Layer 11 of a small transformer language model trained on English Wikipedia (16 layers, counted from 0, width 96). Numbers have three digits each and are written without spaces.
In attention head 0, each number of a token's query is one row of weights dot the token's vector x. The head spreads its attention over the tokens so far by the softmax of query dot key.

Query weights of the head. A number n stands for (n - 500) times 0.0011.
q0: 510475462498619494324491522647604509439568585514464501626340417564353515626558430588440361675409463570566469308482532355398274645448418428466532492442486393503539608582484367482483491545572444462595575629491469513482414480476457447565489578397620304537524414436655529467430616579442609427
q1: 428515511535422529599575356567541696550515457504497821517536531568619273483403416566648523549463822540422404628469435424472639528417524403539644437413537500293443506496475721523534633544439540498535583556427418532427490533500552442402549572638453572519498622393534464547458522486525513592
q2: 577508541487532508614386561490346449531278529498572332490518604410569486426418599416439471408471497475367584477504437633413513554645392463513443454572422621546392515444375469598579525564544545574516450459686465544466607555481472258484623596571476486409216496519453495619485491402497508418
q3: 437522464586507635593691545393476459583567509561357588619571369601461707573489461457394208559495431667390461547572753482520449625345727405454598688518406414474362496532456771408168348318560396483494499543489607617341587526422531810516426537417506501512679454511359427419594505680443667645
q4: 426348449430366319432780277504473464615616423411331617781459417324351624550514662376325329551388638603356273344500483334482502560264580483512487726605524436518494656431391612410226404452541419434463480525487537451420464448578394818484468669507671555545540481490615662472688477529367433514
q5: 457442517498575488506078398596476625463451463610619350429452711697425452538425542399688437590503359596343516495504297433572416460579481443370461621321493424449339533405377451567571579473517497422357474495422433503032317396412420243365471692507616484350432666527627360607407465375537654366
q6: 560547464437355468478484475553464463512376678602612551493624447379400392561352573747469303551527423581372464337453331419516393378422480488437350432536437663522498491576563500273313564473535494479527463596417502380409421533487543646584690486519431409592470415527496667509563574447616515412
q7: 560538499491525527634457593448633507588515494495465657533459457522428554512443477452422372550448341612530460425362372526539719492386596555542426614518527299564522558395498435508552468519502535390338513455435416673382308403709189681590541666498582625575413488528523500540276358459420568478
q8: 617515393653600663567366525588478405418302506542592638414570581537405429332424700631497375433344470558468346475597547526380541537506460582462511389471411383500424554482524466449389504540562435519586501557604340547548482391407567492666548586530567631574448520482501354532557674188529471563
q9: 489513595409634411398472353606327491389511572509732541490425362514635520455531483479607384698482585594506406653369431296488363591327483502541572599525513639487423412373289307416649493512461439365328395422358447381429444546515535508319560450633661622574612636540439440480573346502444534583
q10: 490517515500638496484474436431465635488558502580566584550455588475412469416509555429420448488572417549537439516518378518553477447321477380522569696553531735627495635541596367413598482638503295484392481444545423388411430451476478596377439386603586557665346506581526462582414474482529477498
q11: 454530563521516276523499219484414427609393474706788515467435534424535306434502368449647680397440417545496458491609445612531766522523339550566495535644373557573536573503478577444451555431612439188491521359452445544593271664527543405353641135577461683567536459477428423479390388376733682361
q12: 262669659544684503393328448559417491462411481668591686539399545573432440555581375328513676704529370580423529566642467372628452689603426694372612476441351596430341392519264518405526678485499397431414583424408423496484523546498636469316643401421469563747239430430571436721613567614299596317
q13: 503656681539737585543692583370610389739592347287632543463523471612652801346555228367304456483707576631699333599537596419620424346431530277669359447542433487361655990578618782649313376581337465825522396481417536536444479465476387730402370196476309721648434541625463562456399400554825623350
q14: 582591607525603586443548590493596489542551503473526188420422401379557325557407376552400589478364440545578319598629588794379367531266466339299230611552346426564300483741480604402308372469631421392369466633771318436616528534509446429517520500551453594492458610646308573525430542621586524558
q15: 398487505437681546610673482544307453400420431301372327539469481437341600772478405514347595382603671207616500560224504420529478268494522306396545634605340298500623556624542606782426413572458451500673227598494654321467677472413538552754686541631605493576610636727488442437370502583498650272
q16: 568365521495557539331548612553379409348456498464580365611424368457358734499501547503361254631451313531572492346469386410630527478601424653464244653639466560613583601573449426507590464473565564583643462423520650273526546444557383560476439642419555366493477344529530551469469419472437439354
q17: 525483478443466367301679626482511436499588469427441591588472395500451568711515526628417309621429389525718260414384423293545447557438552628532494543596415503536727612425383419647453501637506452592446540612446628525556457330477418676627513619471629388575616491504479512563438583463564467481
q18: 633521458314498331556467517476373472447443526485656378231456701485650266495548496580580714344536486392520490620470472598449559460667409654538546348358379554489490464459487430655600608559454681495513544505410418556617525571557624355596629438540386525514409683539419308541412582295575466431
q19: 631559440411596486242645469581415347450591544459581456563569520442572580647513488572294316671405463530732267393536628434425476637440496556592596271546621470715722745601437397553535572582608547607507450670605522405590436241487393543553267523402652485590519462382454619567456673438594410462
q20: 510513550539628363633391372517377542476557704565600435303464468454491449380549407400523565350641445477463546470363424555482340560511581517478537468444462499563460464438474438354625482475474508445459488566461453488384522540573633308319501346446395590464428330406592388487415570569615413422
q21: 503602528497565315531351409610576525509401497486467403551330597395472409513541507485677725374369488410514579332570306702461502464664599546472472232443555581443705402532504493579612504604566551505436459580416399498476361590607314257520682393614447492509338496407643491539372510285578394460
q22: 368553497538513439393581666420662420430583379349540520340412644445557296440518495334541596462432495423474543517611638565388609428730581481437396464513446577442474504636546513595640620517693562228429642543570382683495372661508367442335543373457487560525426478637486436365455407198403527545
q23: 459626573480487464449539716529702551649449400460797351421526555547586401319532428523500699540516397563727756589617512477501610549553558617457436657408411432481528366452327408658613623619509629479533495546595371528615571690639647250376575343594457547498452403461457346596366580496499503454
q24: 498390407102569365731382433575618414435546451633583437283508752628671565297500436405558639261557539392410701721613442673506613464557448600532578463453595608493361346460467413611614619619565487486487500752602371555696415511509553576295590546602484579535354397612501381583453561535478577447
q25: 574607601500570470680408565312568468641395526481673557258455467442346481498696611447645669468613455394476547541389386429342327424803542781602356435331432558236354468410551562564563536486519397397493500283465408427586479550640421383541493334429312584525490433443512440594487354403525501306
q26: 394357344581227514537700627414494407535411570393329567797552265475391613515380545585374304713457413557627223342571513231442505449204396461655387630884491648556434575513344379438317287517752260499539428523545719472588408215434280698530406724418746388284482216433632703272747482574528539642
q27: 483576619403643625621241800600351328575318605383628396405487493677458545144492257571471842584676349261745462551597700688538808467627420563507360269465383639322487663657324498494575724385574578581535363414525519606460579682542365341503591185417166603793571517405215430460462361360727546490
q28: 259582524427445350484511579492710459597534396497568566336424680518644343547325641400552622266606388479449392499542433461400626560504589494421321494547454429608587366547507482578575644407640445419405578244600378494604466569546591465424654347651336344529187587452516639434520415371542427564
q29: 557436359511579511332488507480375608487484470547513385303321509379478549402532217596491627354554627493459600530570632663386520622513540498367396400529476652631593372330455438566442419504296586557446388365563295670367326591439419420631849387613366479501533466548507450502406524410674521473
q30: 580353545637390565612413419676583562469578461388140553502704430654357498597466618437376167688421437550455456371431471624466260589530510426457437504563628402628351661384546483591371438402516283519437474501331474558499421439371411614804396695349348412579773621482606597589538438542668434492
q31: 464352561503553529397485626387482664639682592418140499511466573429404610625528554694471335643437623568651543397407484540494622575301382352334504599481526678470420613736620354461567419393436450496531566535440718377515523162626415582697423709509581330476738587388493480319477780587569498681

Each question shows a short text with each token's key, already scaled and adjusted for position as the last token sees it. A number n stands for (n - 500) times 0.0034.

Then comes the last token's vector x. A number n stands for (n - 500) times 0.0097.

0 "ical ": 562428434552536422377357354310843404424440516432508418585453356459376384332401620655640491281296
1 "an": 440476476554539505441423487298803425361349417397530455536520366453397378431480575687629485337396
2 "th": 469538530524504436428521464384718436513349511421491489567477510508473452466537533597632510467314
3 "ro": 531511527528507466439483467388730492441297490474500517512564406490444424369434488631628502349349
4 "pol": 522456536479507516415466397389711430464271472407523550477519540451505402357479473537549457270332
5 "og": 575523516505548587411449389343839480537252461395530535556454472506414477448509527555551552356381
6 "y": 528461471475586547421448439327843449424272448429538503483539522512410360381504511631597586336324
7 ", ": 519446509564639438440408384261839402368364463448563551405576452437354333324383540660658523265331
x: 453530421392462517476505561326391501422593408461399506703364587487314314602506386466480690496375499546507220576514384494670452398316387514532569567439428619480432497490800730596490387583429468530468496306538589640489476533424514491502315614331404554587388531430515567401599593735493362491
To which token does the last token give the most attention? 0 "ical "

0 "8 ": 569436427551542426377361351317849403428439517428506416577437351446380382324416611658639496281299
1 "June ": 534540393563563456323418361312842357388392431441632368554492344412418322397442577667632515282295
2 "197": 467524367501556475419468369372839406362341427379518501472527423453422363402488462598534581394268
3 "3 ": 406602392618613456388371349312887381359392475438491474445475363399364342333434557670650512272268
4 "(": 459571403655626405455402370285775337297359403465423505433511416411336355340418525641608548289298
5 "aged ": 549593403726603369459406373411829313243311375524418568401561340347352374411423488651575540388235
6 "43": 578524442646635494527486429369879370228262466449479539382496358426404412364494497710592576417260
7 ") ": 544457537627654505426392344325871349311374443442563575384562401374332350301407535670660502256334
x: 363562507468506496542436582327408522439542425511404516727304602455323300566471263544466679530368447523443334652584466453632511469383407553566581493507396609492420566519626705571526476618476442522563539318509664655543486463391539492510445595236500493584350488364457570428541663830568410498
Which two tokens does the last token look at most, in order? 0 "8 ", 3 "3 "

0 "pl": 441472470521450477441483468407621507391296428470496431456486471491336489383419556606548572360284
1 "ag": 499523502543428492497526464427680484418293443508491444549504452526387482437398589632522567322342
2 "u": 511518514457467531426452448390624484450353533474446544485481518584386478406338556536484602318365
3 "ed ": 435598396578578434391365355313847401432441523429502442495482375442372377328408623649643500281296
4 "the ": 469620424603629386419431363279831416317404444439465492449562378396364371331405610655639520274254
5 "team": 557541427636551477438478471394751387423292423483445603375538413452433329440484477631661533378268
6 ". ": 580523443605625438403358392327834405452450509406488611399521390448353358321423596657646508298313
7 "The ": 554480507610646401436448379277828416313425403418546629424610392364366346338424624673640522271272
x: 352479515388446423495531534493417452382509557557475467683295577386313374556514381519435622479490439523481397609512415549575366499366360478434495477477320600574438495587882874548510474541505480556549414384573503502478438474484472504495348545301444588661418369409530642599635627708578439373
Which two tokens does the last token look at most, in order? 6 ". ", 3 "ed "

0 "A": 514469449563511528440465439408823447376237448386555481602493375543445364385512582627549622381282
1 "ge": 475476440517498502428516471389754491410237500405514467598516440553486383414487580554553640375333
2 ". ": 462561392573567436386357379328831408460458523408563412529456367464376378331421606647637504297309
3 "The ": 446604423617613390419431373275825414329424434427507436467546366402385356351420614664632528276250
4 "C": 573539400536547497429411441428828410392317407380439489434490353524396386396472597607646562354298
5 "op": 570556424625583506444452443453753427373295415485445528412511379479476460434455568593675542386360
6 "per": 586508388520571469468435411337758439362244426431488589389597351552409386439603561624603536346243
7 ", ": 524449479591655415420414337263855372323375443445577550400577461430311326327431523705625561294298
x: 454504409361426568462549598364448449429555414528500481684339575483344301591628353428471647538356546614492233582484393451709381374265381477480571526438518653405388582481796706606448437585382464437506490363585633598439454446409543484514368591363433525570386525431518554438611543676452394455
Which two tokens does the last token look at most, in order? 2 ". ", 3 "The "

0 "ar": 523514422552528507446486497413764467384291450420511431568513443516409432373499535616566668326316
1 "ic ": 528483412561553429383364358316844408429443521429556391556460367451374387338408619649635495285299
2 "| ": 452555379618608404415380376279877350340400458462551452516443360403348352320410553685636550260283
3 "Rom": 500564386553577462403456399467799470411296461409491454550461436519366412350470578641554590390253
4 "ar": 453555400599564490486461489440714522367256440417478532484583456408442425380531478657533657391304
5 "ic ": 556519486488595478436414363284864427359417460477465507392504420398384283345398529665588544246263
6 "| ": 584472446625664434427392378309898352296387461478524539348528373377335328348393494699611571272297
7 "– ": 505468506604670449390398377319888313290389462453604556341508407431307296347447529718635523246335
x: 398495502358504603574509475358447585442552572453474462724415591499443367556596383579506717599435352624447305481452379400695402564422409446577549642451414526631395602516677716506475565599580395440513540370582658657524467410495477579571241658283417374559469335415478642427481656639506489384
To which token does the last token give the most attention? 7 "– "

0 "ib": 528533451541463520462438475489677458425331502514544414517563455487409413397433540712555581363339
1 "le ": 528490409560559435378359361311841402435446522427560394560463368453377386331412618650633502287294
2 "for ": 469551385595585388387356338280867388371388493451552396519474354426344367311402606682658512273275
3 "the ": 455592397641622382424444377300802404267395428460510423473543352366363385353384592685637538295269
4 "Division ": 441588324585593461360464395387871379337392457482398531399471368391414339392431544691603585332262
5 "I": 556506431546548473468383354478935420376253393406463519464513401461435436345503550651564558395326
6 "-": 621523428594672481425408363367952424337301357445527555409564347396388321400496515664646563332280
7 "A": 425508512522586581475407432385881434373243396387545490463535504495458357392491561607595509353343
x: 415452533524541650523520587557350471436341419443453460606490526437259390432577384614363410530505429680340370522427616618590233406351601630563576573510376659529520502440480541512413341537465325455530353428621502511387554454460374506594370783471558541631336549530546628585668526772572542460
Which two tokens does the last token look at most, in order? 6 "-", 3 "the "

0 "i": 487508410491556545426457484361779456386272478393507479575517457530422440410470550617557659336329
1 "que ": 531484407567564429376367356323848414433439516432557397570460365461370392333415611647632498282309
2 "| ": 450556370605608409403364367287871365369400476459555443519439366426349354317410569681641540260296
3 "– ": 399569320583639441372382380335855310303382473454452501468440355452329301341449544730637536238324
4 "| ": 457577336701644405403388403341893322259373441509403544431493311366336328331426507726658548268306
5 "25 ": 587577371677635454416426350350941335205337440505379574407454332253340316300529542817618491255304
6 "July ": 646514432576653493339440352365855371331335443439516624340565405359385309395492541728650541301314
7 "199": 499491502496594498432545341389852431365348448411562507360493470441451385393489494644536582449283
x: 496422504651505486517529513362190536465470397404622507687423519468438240517569489528352462480483538655530369521436512496612456582504383548478573557269387465407458593515548559542379341578557360564529478540639703523633498425482386495582494456358504609518388403463695683523771772711512477477
To which token does the last token give the most attention? 5 "25 "

0 "R": 521480454529470495435442417418753417371318427445569501637468363500385380376477559660549595326262
1 "B ": 530491413565550436376361363317844405433444516432564396557456357444380378334416619652637492285290
2 "| ": 439552376620600408405375384285879354333415456473555464521433347402351349319414554689633562270284
3 "25 ": 378584396615591439430421366323917365205377468514471487478386329276374330281499534782587496255302
4 "April ": 452619387585601467351425367344863351333375444458355550419521356356371315392474554730640565298291
5 "199": 555504435492585512434548352391843427372377456407472512388492446452480392397492500615535595464274
6 "1 ": 600477514561634542430409386344847389294362471460508552367532368301400334356449506704618592265287
7 "(": 561504509650634424477408373308789341301364397485586545380566428368345363366434539664599563305312
x: 470389583367501503538522546346367553490609432529474384712432655444355386530549487475362598616485442714468258547651391526565448501424425504467556453522323505499345483569807676608509518631575448461562391375588622657512528507431647519471396681198480433647406483479481625498503643681518517547
Which two tokens does the last token look at most, in order? 1 "B ", 7 "("

0 "of ": 563425434561544412380363348312843407427438518425505411584444358459373385328408621656641497290290
1 "histor": 499544446572529404502405409381802415388290494448592395517444446463394423437491490615547551321264
2 "ic ": 481547406605577366455409389321771447325387432495533405450557425425386327354366554642626487273281
3 "time ": 385650393633599421419421396321821394326366420464507489438560393342393332383396514677652497261297
4 "peri": 480529419537523471510496505445791420456362460410444517517453417475352461426483483637548552386293
5 "od": 521520479540561521513458519361806466387266445446443545505547419503423430376505503575539569362205
6 "s": 518439512530567501432391527319767418391305513425554547467563534476418387416435500565617590347258
7 ". ": 553447488604646442413364401326849401432441494415569601382546407444346341318422586669654519284310
x: 414649566418559475527417642400392489457501446437459479728260676492327312606442358507491690479395464557560241646521488487657508426369438466540444554422305708520431446514619714534444425581464425621414495353492499506497445487431541517414326519335416558637320444340474570365492662656527471428
Which token does the last token look at most, and with what share of its attention? 0 "of ", with about 50%

0 "200": 492460427546550508454475340393776406350285466389529452523455403438431377395424474622525620408311
1 "7": 477489417587547506432467379352819423323290438402505438499451373455422366355451466610560599382336
2 ", ": 463552391581571426386362359316840400430440523420557402530461365459365379324409608655643504293302
3 "200": 503522406485589516437554367365834407343325440389462509476481470466442352374424493612547583390292
4 "9": 505564482616604494456485409349864427328297455396465528435478364448400352347488450640594627390307
5 "), ": 542547420645655479390384327293848355328358460457445582407521364385331330288408517713657535272328
6 "A": 520502453558621544429404430375853403372304394382567525425535463487430354379526585632582520313352
7 "ub": 496491425522610527440500383427809462429302438430567571442537415433449409399586576653628576426269
x: 704581559640518542415433383591321437556541346663468464575514540399351313401624458383363598515491385519475416450360506536619267472292391528556324496329460583383504508537540498337542265301397374517511349517681563572494478447458290602529457426480631566450425395526573597613482663657516562405
Which token does the last token look at most, and with what share of its attention? 6 "A", with about 30%

0 "sist": 520515425526509510502568446374722482503299492444469428543533493574447511432474547558498529358337
1 "ant ": 533490404573561424380371354306853406427436514429560384561461359451371372332412615655643495276292
2 "coach ": 466548374582582423370372350282842403427425507444567414527479377438387363322412608664634470272281
3 "| ": 413572360632634417416383364260888352339401472479485486488463366377359341317418559694642547275266
4 "8 ": 446593377656645444427400355303934368188346459524387501446438329264346329296459570782617493250301
5 "June ": 595587405571639487355439338330849358329370442447378605376538388362397308400465570714631541279319
6 "197": 534499490501592505434487353383851407358346450377532514362527461449441355396494477605545575407268
7 "3 ": 571458549568646534432392382325865393302356476448585535361545425293395341370451503699608570291279
x: 511514448454449624546524605370410543437534447547323525690368616476333280538456367524435623474370441629512356567496542496677526462404332447462599490496441540485333547536561859550484406616489600507578498361493574661478558447459591551543499634248552563581499498401394673520588616857529522532
Which two tokens does the last token look at most, in order? 4 "8 ", 3 "| "

0 "a ": 564431427562548415374365353303852408423436509421506414582446353460376381326410616655640497280295
1 "| ": 516525383611594407401377376276879348339406453458577427559416332409355341325419554698642549257294
2 "V": 437507417547553493444399414438872433328335405409519469553437322469392447319466555699517598333347
3 "ice": 510513447648526402411485357389781492422242404432451473530441462559378382382530521590635503405332
4 "-": 502570413593672486429389317341941428334342439487380502441514354412424310387477541670680527309267
5 "Ch": 602459447572567521486484409409771484451283391462529482388504414507436402391460550609640595343346
6 "air": 593503473558619553456493363452780411432242446448521554321541474455524393465485515588586542343295
7 "man ": 560454558524656495425442349312830430332372434478589534357541445353444347344432497666533541272269
x: 458433423403465597495560615341465578478521530547413459708392624517345240611524370557449524456439470645528351611529572541609480519405370479497572543527428557427308540393716831466346487587418617583534526383455559559455415416439492653566469563296438548567609465468507604515619610845561386387
To which token does the last token give the most attention? 1 "| "

0 "late ": 564420416593558405372380333292869390365397502443515406573465356433362368342419594673660523290279
1 "pre": 474569421580553441479475420374838419330324453386523475472531474473440449448495513686578520368346
2 "history ": 457578387605549411414429356306829399351363433462563437456525383432384346345357517639634500261304
3 "and ": 419628379656604389395368336303892394350379461440508437487516331457320349298410578682680497278293
4 "early ": 435624414631601362439445388337802434294364413494453487456622403384348335318439527721619522311312
5 "history ": 518573444605599373422439367360821421319374412493400597376588373416374353337385521671620494286309
6 "could ": 626464337683648335445396365446846359261310400488463599428659302385371354295468506695635563314316
7 "be ": 580442433669661327475401343398896396247324355488567612367689360379304352331413555729674543307318
x: 529541558408583629449477514407362468490488420516432367664315524472363376599488371547484556507530585483538307637553293472606374512393507559411622479424347560551527458543841694532421548681512472379600393353655641660472475467272388486303430618475524410574406609337497585388530633624520420443
Which token does the last token look at most, and with what share of its attention? 3 "and ", with about 20%

0 "53": 522479421528527497446432440356770417363324462442500442495419406482436400346465558635576587360282
1 ") ": 529499410561559436378354364323840397441445523421564391555448360451373380330418613656642500281303
2 "|": 445553360592595448382318382318814342374367473439503445489441362370339320364444547704700542272304
3 "\n": 424602389588596426391348365331832408454446518413496459476463366445363365324428597656648497286308
4 "| ": 449570391634680460393379399264828342371395432479421566455490372365359310299445557746619524256273
5 "B": 607481434564598507439398409370729445391356451481512529416490385424406368388475560703626543336289
6 "I": 549484466540576432423446412478839461442278368415568496448476425504443381343530567660578561397299
7 "H ": 550451504557678477401404371269827426361340373436589518368554388356321268334449489728568491277249
x: 372607451461469591482493521327474527433492511542492557575513621493375295633522306651322500474481410640449407516546532506584455411327377370492572456603384528480398538419643856496419503635448507454560532328528502756355451374471517642533399554353519569638531316494472640455678640746521457414
Which token does the last token look at most, and with what share of its attention? 4 "| ", with about 70%